Layer 2 of a small transformer language model trained on English Wikipedia (11 layers, counted from 0, width 128). Numbers have three digits each and are written without spaces.
Take only the direct path to the model's output, skipping the later layers: a vector added to the residual stream pushes a token's score in proportion to its dot product with that token's output vector.

Output vectors of the tokens that the questions are about. A number n stands for (n - 500) times 0.0024.
"ents": 490797525437340507449359573404304694451530671354389433641544287541539481273436732459448200383530663470406553594596574297428314801355463439761427667720790623281661668620581632390382268385795513544560464443435669333355338643595411604373197490591659453615944472889598523367628096269415511452585520607609524833472286564367558600323631548596503310404474502353455571419330510303620498596272
"ished": 447690721583261367502399576531362399551796684659661487639541374419535395534595361532409410578534624293543574692756522398264351862577372444552324949452522180447835459626509296786308313419635392279575334692433230205584436410584543477548263391265408360542858574717405408670350335438339515460358758366568638522552714566579628563519455614475501500391618582638395359244476311342433586938373
" West": 420509350586420609571364595636501577583540419369501436417490575472604393574422705721312403586440465448794387500315599423315471654605328374523474719531695342383540562642433498573427414545547344493431561597469549444543506614531502525526533402425452555565544630529508431697453293361560610341404360508365502512597561317529451552674421363601520504482737561538446512493506563496466415654237
"vel": 529487592699198485553547558747588249664511491291460335702528435625760258535657331673383300460636663301483364388597711333315499272703469472567369674563548242178383568388399239746346344422495376397564726620612547420581324733640638415507271390676440457832882405759523524857587560316432547390441434499407409632560317574470372538494512570493500538396634575696710413332666428533390351417445
" were": 252508466524387359661328505431699478594666501432443564234486622589650423526606497769599289459576370317388561459587727319635563590425576473519372757648493551366322482762535532606691099414579348322479432632493623217564464734358243461487405473571451282525530555600359367567675351588458541361358736807235443511537573412418519676573529637461492497104598536505443611462359566551658677557602
" B": 621474427539582659551563424350465600545453475375413556489671450576460565439575470558561590602521465552523430496355559416483544556565518528578486605453469470431540517442504464585510608695608363513492441561575576338565496582516373447511394457448606541297419502382572386525520462455544377382527611536410556361459481444540500484619522582459502471423430462433574554467524498520434371548528
"ilt": 538809472314397484462457807324628622610744596445408523562328339495633110646734762543590415662699445387327487663729684400143323725810231291694361565639683380573431327505461408463347306505540285367443665583392772491782318326676588565485324442612252537523911730866547491720520297504595415163358621464325605413784456531401351650440200273596502555161522542317377421436507490360504471757434
" |": 499598713527638607480560452640628613529686522538541379545414600328678545523450410331630473538612379428313633381467656598524463546469549553427375584448448655555564515437390551535403444388582539550499493294459628275399580730533565449505620446641440313545510437381653364525346450509327457380399258529493454410483570475616428520526506606393496670473598432288470603590384553640401522386496
"very": 407607564684451720470444517401343459709674615280667457484544623496559541547981384705272208336533305509541548415604505403322741877565621432550428746412538453579405503525556383244633389414373503316438720838336500098462352623553274698562414347327465500704874647703323364642598436298461657539321621408595514609324342311330606536649427514510515641647559505484347344519424625454390151443559
"cember": 389662404479338543696569683269416303619493464672707265522641439643530369734334600709286296439426392770539682585475781207235319614680109372733543695653525395089625554387531402699215135649553244496689401538714545117601447678664557594589386366524261390695981862617480621521768088331357537339255523792343448683612407298474748740382404535528511575512521527534206429487703502526454209602446
"o.": 413599499199382571761509575529704152715443447348465466452431439379459480585753411357391122448258400345262680738478766465512680292680411521833283613770588335376715593680191499572596739249385426410481748566576651503512503517599348531300628457387276499517829672630534697415714395467534437503477294334384471380667401483394486613677586391451526786691402613477206609531483495393390238732693
"ced": 374679694640604794615434794593730384599701439489493517794376370421502228458407589727377181522405529183336514549656749562209422548578329336696238968418571166369685291529549566475343386688639442630356376428488606156406264484577366682453466437329721434716792628665520433603568475568389596479354804615655259541503328535304645528410201533484514541613342655628228263134510599484489460688613
"==": 538651565361659286850360469537566502470322453600597584499511469357316374688557736467780151419477510484521315517653641523476450781449362403405709717706540616603403593370677221801558264336442532352518511459326579218422422419464136455566368464650557320305798612493570606702482259518530266554391364625562475695458361503427343539303523616451516608553724459638499679551464569578593297524453
"pt": 505610558342727698489310717612538489712384446463615433710241732539389546284330526743647533483418408293509401521381467620290286664594474308348434700556578218260568512590796509366524422371467624378617753644562665425478391375747303378505328442837562607501856407880730436586741559426490702329561172688278474701350310387196271620381245497422520512590428581631464275576485339443580511678367
"ased": 152586843465442564572159803387522337717785357525609459670684357760614219462375303555309307333614598529393689567917525423498557634589504338539453597660733254490605486558338355462430388632475399330489617671590739302621405454608657606439151495577516575601892778370854510844733403753454503232536457428481230422503463514162534467468318441429488425066484604493189430264464570507316470727419

Output weights of attention head 3. The head adds the sum of these rows, row i times number i of z. A number n stands for (n - 500) times 0.0014.
o0: 382685235495682460637501544437488590446460468495223455733301488551404538629508486411608469606601536657529398500662477721688401438589386371389656599550689517700394635510490354494448576428672568443309357413539564384533486443428416566618447520716579547282568565458448558481494386396360444472638455492596581415429400503711530527485490452618393447478416400474425613729519426554498377461402
o1: 486549339563482510345476479456687743553611586598609709366487461415285654638526502454598529365537562498534366485502335431561562516478469497364425372369443428415418486504498572502388367449561375518516496471464532529392554541587342709579519421509581438584672581482451373646296544546487516418409444410547478466458531577444621592668381564478403509575445528466727476577514571542518305714534
o2: 455511528526522401212490470696478290970460572437401511509496448551526680511454517403215600707502471409447394594625426534512552587393659444461638494511554483517522481583568334620324472438623435596427325450553391532690593357421475441590454281527447304433275653587679556490604348613426527517462394508555587432668739529566411391465500504321513540627274381507592456486659433500570486503515
o3: 326353362481477389697584586314655645466593453404422296675453770566643565409550676421571533397484636494615481460517452410685592393418548474547516410645511476486494402628645367638470412469628466600364696374353352452536401480430473518471573463408559527389417371330457438423619338598517318486477637575472328530351587716486480719445584650361531436577622515417468534462431620470496478476566
o4: 382465703488596419529653569509458559565443591629678404412547621248594432490402450634421441380430539439536549376591593469475532416571436242650481808538489324349597597467482642357553392392445425519644612575450457481405581368447465642476313474590448362623721517467817549485491378482331464329462543481773555462233330277477634451503392556378435606627466640586428481454466436655705428445509
o5: 555560527534395347601641407449419480642492533449619555387509648595270466488497471431376452554563661486544727387654572411523538486717541362509483278650498610384521538584585544450502498470485551232594309564483393554362330637442499657473613452537551489551702530567435724390713344435426566380461590338660492467576443557400380492442322514526603563647534642537425597539424561471311469649509
o6: 547501510509509332591651509437515496583505461325488611542512584405501424432622536458538388511422519467379443446507509496464394490478565447541397489586573484618554553443452437513514549570477335431701422573593619540585440543408467455538630550564560525455444445537414364454553314826611426443490602499508564534455626486544622599505449377439507557509411394529408557426463577470345464529290
o7: 533504512556403621478565531559565387513408463606505442352304433391621488328412499443685557728593283692547558487591418519366479734607567454520514403355686423601561391556590385274424471587495613476675443473704438549406609434433570649341455599381520640458471481562487431554349632336469747510626531544442530365556509434551651623540587722454604334568503559402505491450572423372524765374525
o8: 482657324540569374599487555410515722702450445485584657364611472401440301390553530649537547556409475452445390403548527499547684497415486632571393577431484408347442527390330382637518262415406457544737592393722384595619527439440669607581554582574541343619487534439513367423324548400518550548417432440478447418496502403309632661515311529526511646477640428559447586491543375644539549347508
o9: 354255655564477371459595759451495599373618617466415669547725337563499592551588519541565565462564649328610541474358525719300432424359579536437464407383304609527487459312542382524758514583461391455650611502601466427600474498404677485339401463373371474560564594555465432431495426685497431560342442463769361518358545608582644544374511640430486472524403470538508492664522444475199694534257
o10: 216525558416484516556391500814682431524404502472799489555575448526453312562372244623526417355477526476374544614369498600519466339521360607603288594456614486537566447342669600636372469684555489524526706500379454337564323504556680439392348411443436547742522435601467657602606393562596717601573527306355606558595566336551490536418447388569420586406312417459562484318627362415489523629375
o11: 624531601570469480449521466641474441506555457567488593282644570390554614426613487570622577521364606498619581472588482556364646605429379487401522648541557492513487451489416564593495281545469467539443520631504504697580577418442564449420558421645245464425600723691561454369400394487681441340409497517750506386601516440587437524445363375496467531352469590514431559555366464596514323519493
o12: 628646536554544488448537471532605589436421409450420387340429581439482494425378393650431305561396433488559657389607262293725635353678579353530464493558498573410722510382467551614600580322475392722518609395703558553761435494556567519333512409489573462446416532403436384376551604619574591395439508286595471456376394398604422447521620482536521538484369662571362444523447545540490425376515
o13: 566627542551626414642483536520619421520474411701428610534514517471455760557438496293555556276435366382553659584515517565376314623668460692688488570573456550547423515492502654467445569503559589565570275316381665482300434474633398766608238710361286406407384520448601603499372350545591488444521539480566321345478350503562625481420387553605549256451404430620280551468477668473483587630376
o14: 541651365575488542221508393553509614168425488354565576501643438388536405452327588509451601540723559541397469556327575532484327600490651399436309641551502525507489511491356462757412452408455461365420347542535497552750656468270708692655769748447365494533254471664294514510332602489488524298430573641500448523637483478456533475553393565250505464415554522418585413566636481501702712419379
o15: 363410486408420524589578456497604597282484567257405469438510609480494358462381419564424562565518401523541347489652455647561531536511523571503328485504527377525494780420687585598389484513551478409635415542326686504523541589473470522392483462621624255465243412375474445369251558538612593427640404457485509534585488331472470562771596567425513443591657745376409444592442592547450524538421
o16: 452529445540453435537564437540519345418646352386594480520511447346637351685466538565515372449708429381601346475593517588343538407446594343649639456570272373656560450643384343515292533398692618419417818491437459438530517551384514451482276652227366629588606512323606577585416472280562296610461692409557344637408501487401491360587543532455672395568562746497404695481467375450533543609704
o17: 463574522583542498695576732503569445446462430644832527515364447460381254619442414492491394675397561576475426622577482385401313413457492422446148493231616440513542729498367372436551404608456586357388397389600420613589624595648272386426440652397673648545498529377580520482847408272352496329608422415488543364451583605508574601318373582507561486604428458399593394392399667427598425458523
o18: 448578712684474504408524616606472474473500642548686468524570546581374500272726490598498519634583236598585538722359499472620504477327606374425533510316414475512516451524485478525587562609536255513396664615432398422454455469595536472583688638518669483248561161562365500500366482482492580455430471581495537172440443527435674516661586673436763416579337510430495492459263471363608631289542
o19: 369513522607345404515524523286414476300633482545507616394301478485551525265509691546464563595546391485502584468471531544480592606485486504416571451541648636409361552597397540671590499615337473368405458520458574670552458630355436591589659409731472521550345382465437449627445505603418558485363657498502512490541374549436569527553467191493567503663423388437645506307569487434548598475248
o20: 414516722335520418477590407351693605352543566353501487585577381489584407448555462581514472415562567314469622619612532308500410327679521514612586521251189490506631490580594511588546605317477470408420352299529660571425433677527516454571482696537522235453491658641666471314613278518394351484690269696568576575460366731401485495436443560514491622402507505531544459532447567364611437608410
o21: 412542466646482493601527539539191423553468653600509407572536581521507445391445622536677467524457498447501552666425396395423547325258696493443569645423325389328338605551491546499542779461509495612402493569457541518521561398649428518368569642461617505408444637292470429435476563466557522431333422436514689585364497549221706526439756619533557510598551500721580532724303445349445485408519
o22: 349540572485643554534360589507500477487328416323456723265427526523486293473638718452495535542465492501538577739467645402400525547456310498598375410314442612513646535554715498397481378423638634271577398530522467341570629413403626698499314357332410439405755586592559496593384525493635494578375536434559634678618434595577440493208444687504389593462590283461197512445809420628360654743544
o23: 316322444633576765607438291594437524418587573425455365411326571333468439641628488532463494546424380574399391638588668377519510622470608460355543513682333563406466541429453619453686543518410546376418543466499446642575420593296518410493597390503707657497320394290538354630540476302502573498575473512382318399514517655477621583627537446322519584552543503500523577664513661522441735446499
o24: 596369257587597343533611718591714568420556718701565433783489286513556537370637429524358488496602807490433341356232669429436462505349467262319441319491615375487545334454454504388572576546567488495705482575532440457692529559488405545548287444643470522523428391562800458476444508522423580512427533597567440557570554370348408371518565629675512649420324334483638499395385390488440516502441
o25: 692671798339487590413531356435528594371438525535456379425391599758419575640446404466533537445486731733437496446447489511647476590568623520459443344533451394417372503452649533386460471571388473473421523518566492460327528415579474596489498560546468511888271564360601457518541595651504479501554428558583670507608487656425629592660404475498554593644427400471404510302582381393519533398643
o26: 475556591332544380554504416420441482465437469551568549497412399424581479523538506449447513337461528452314420583556344550471523586448485522670747447614467506355596552428637391497569452412756441608636432374591745547524393563551541488459430546468411249392561517371413478499433563448366548355523496523611575584615602620467585616379523516608502489523581514430270561522464575543528390563481
o27: 645337604353363736450484515402551476631330381523372561602305390558461480426441431462542464579434451604467569635466414483492412507505374449477653461452562879305398402435472532512525489415502488587462396582591504390493647334549293530425612660571591625503663423327343496584483454656273245543615455560427560456265437490560517636558659691396445504482439332473563486471598419541600665591584
o28: 607623439292642746511606414535557269383449446624444256593381666567449610496585499419408536738695588588622633548554435331403405547553657500379431583504530497562586473419690425495250451597472533358666722562468662501338334485546298570654358510474318485522614673419458634609532492641572527674377649535349599499534244261600356452395536540522470452463328516569621360374509545389532561678533
o29: 384556556433595331244524408250676466520461618661540460562573486453518369388335648442530265377440571429580796448414357600251290542532518460534440459516551532736526671698778547593598478408600563416394485439568560598540474470259495508272539563429514473615324560494340432536530342398453528468488500495456475554534614338521486584463582617298567462633489585625759569303321616523555647502297
o30: 602677357471641532656268513433545495398327305516418442508423322521617317465704441714424498658367569501699605634411281635531405460523538510301507640532483345556490446622473469508533327571348536592732528740444436493365327623563544320666517667549415501476522573486631634672589325338476495525564496425326573404536291529571603682477410365610587531439507420545497593291469370688702321304436
o31: 442409458440595307482615447588525566471548502511306397677494562593599630486396557585440633578370541396403318451706392482610452479517508536656410438612562384365535480500561560617548594360600399733655590227631633481353450580622352357281283524616332299389421343429589666669444619292418463591556629442781590435583356649562604549457634559233394428291591564604622413628522651524407377524620

Each question shows a token from some text and the vector z that the head gathered there. A number n stands for (n - 500) times 0.008.

"ed": 455498393514440503708533393642496460483572432535503459372543466496542482520583534493490528376499
Which three tokens does it push up most, strongest first? "ents", "ased", "ilt"

"op": 523470513603469466691520448605578476547537460681472452433488562525436509517646450514459547478457
Which three tokens does it push up most, strongest first? " |", " B", " were"

"u": 421522587382659413800666477639582426452568461479486673582507461608389376520601328509691445493568
Which of these tokens does it push up most? "ced"

"ord": 549445393552594454506651447628654412507355659648458471351618505602306280469583540467552650441465
Pushed down most: "o."

"wn": 492559426560527520645486469565491530427473577647519507436478589572432491478521544448395453350513
Which of these tokens does it push up most? " |"

"an": 431446480505495468727473507662515467484572374739523481447493445504489556496534503438517522365592
Which of these tokens does it push up most? " |"

"\n": 572495443521428417783646602548563462465471386664468404495502480549495587404529538476499458556517
Which of these tokens does it push up most? " B"

" Bl": 496474412519641578647473555523572518515539539678549525545485549479565477488536503468543476413523
Which of these tokens does it push up most? "ced"

" music": 527548448460465510732508520503535452551530433620509449483515491580506527492481498542466454529515
Which two tokens does it push up most, strongest first? "o.", " B"

"un": 417579432416506579761408482706515520552442602532489469448437507533485546549577464523407426537496
Which of these tokens does it push up most? "vel"

"Z": 513464458499539503631529509487478514566485528583451491455450520449494544560595548531500478442474
Which of these tokens does it push up most? " |"

" Gr": 484497448551550527607502490497548548490480479647503540506511551475503480521521555467521528507485
Pushed down most: " B"

"&": 526406488577527598537619457560520523378494513655453577499500649539547526514457472572557549444534
Which of these tokens does it push up most? "ents"

"per": 553695364409480540700419486688669358456401422675553454367482508690503551459680380565464586576584
Which of these tokens does it push up most? "vel"

" 199": 476515451578462397667447605576472511511572481718565389532469494587572533490543481559435551588565
Which of these tokens does it push up most? " were"

" he": 506675416501492592662342640564537484500519491674401387396434576477467445495564476578358487712561
Which two tokens does it push up most, strongest first? "==", " were"

"us": 539638436443550507670489501486499497568585500742537435414438485461537559466665469546556433452488
Which of these tokens does it push up most? " |"

",": 651495430496473557792542635568387530597536534604492449536280515601480661576652538622536479529450
Which of these tokens does it push up most? " B"

" 201": 594669475616465435524372605620632534470478454513600445564448551494507507513562567526523434525466
Which of these tokens does it push up most? "=="

"b": 553445501491514508731509507567424489491462554518572444501381587536598542499581413563496470562486
Which of these tokens does it push up most? "=="

"s": 433535567507527454583505463659473483438617546773519459368482557552456395494588539484511486453504
Which of these tokens does it push up most? " |"

"xt": 513467383544564584775405552432576508594481488668568517526326537548491664451609340398480530519470
Which of these tokens does it push up most? "o."

"e": 340603546574550416717529312585418471453461549677395461310450559545598433464542555571486294449598
Pushed down most: "very"

"row": 456545552356603531778659524467489512644606539700642505415532356493629590569510343532577536597545
Which of these tokens does it push up most? " West"

"ard": 546330563537466539552627465484675648557434624576530577565591550371583446484646479584516545526321
Which of these tokens does it push up most? "ilt"

"-": 456539388492559504695451522595502507554510555673449478455449532543512541518605477491508468452475
Which three tokens does it push up most, strongest first? " |", " were", " B"

"or": 455382332575465583583658359597681548467543423425504659473508557445491440498639541518560464434443
Which of these tokens does it push up most? "ased"

"y": 524471522552539515668475474593483480468519435576462501495430550520467459459606508567493474546540
Pushed down most: " West"

"ained": 490690442479560540780521542486550504595549489618497416433486423544543533487476506493398419519553
Which of these tokens does it push up most? "o."

" all": 470582472497482404695527503602506463490519439665562438505469427578534549513541473518546504491577
Which two tokens does it push up most, strongest first? " B", " |"

"al": 493625609312625538752540454575660309572510436662501396547488539787405544703726390556595446632509
Which of these tokens does it push up most? "pt"

"9": 501524457315542575615552473681366413594604449559366415391413661480481582531559461662572579344585
Pushed down most: " West"

".": 454507415537428498739441469525462467468524494667447381440456435598441529532527500514505460507508
Which three tokens does it push up most, strongest first? " B", " were", " |"

"40": 562483486494496503725499462577398465515444563548546387528363542540570565528583435569455445541513
Which two tokens does it push up most, strongest first? " B", " |"

"ec": 601499385473359563854559541619653506528586489387507556441415467467525555531594340518508539496437
Which three tokens does it push up most, strongest first? "ilt", "ased", "ced"

" was": 600617424565490533637510541515495558503552433666501457507515460463540493472457496518438539488543
Which two tokens does it push up most, strongest first? "==", " were"

"ch": 456436485553556515672503461474554507584525478658477470421498558493458510477628483538518518535476
Which two tokens does it push up most, strongest first? "o.", "ased"

"a": 512567404511461415671361520596459437532504463613520425535461528535459529546565442607476441589501
Pushed down most: "ished"

"v": 559486479485556533769474594677621521587629557631518505507484538593515552516573430451565543530457
Which three tokens does it push up most, strongest first? "ced", "ased", "ished"

"od": 495527564591570473551567448494647591489489569587540561452428468481484496513639557431545376448418
Which of these tokens does it push up most? "ased"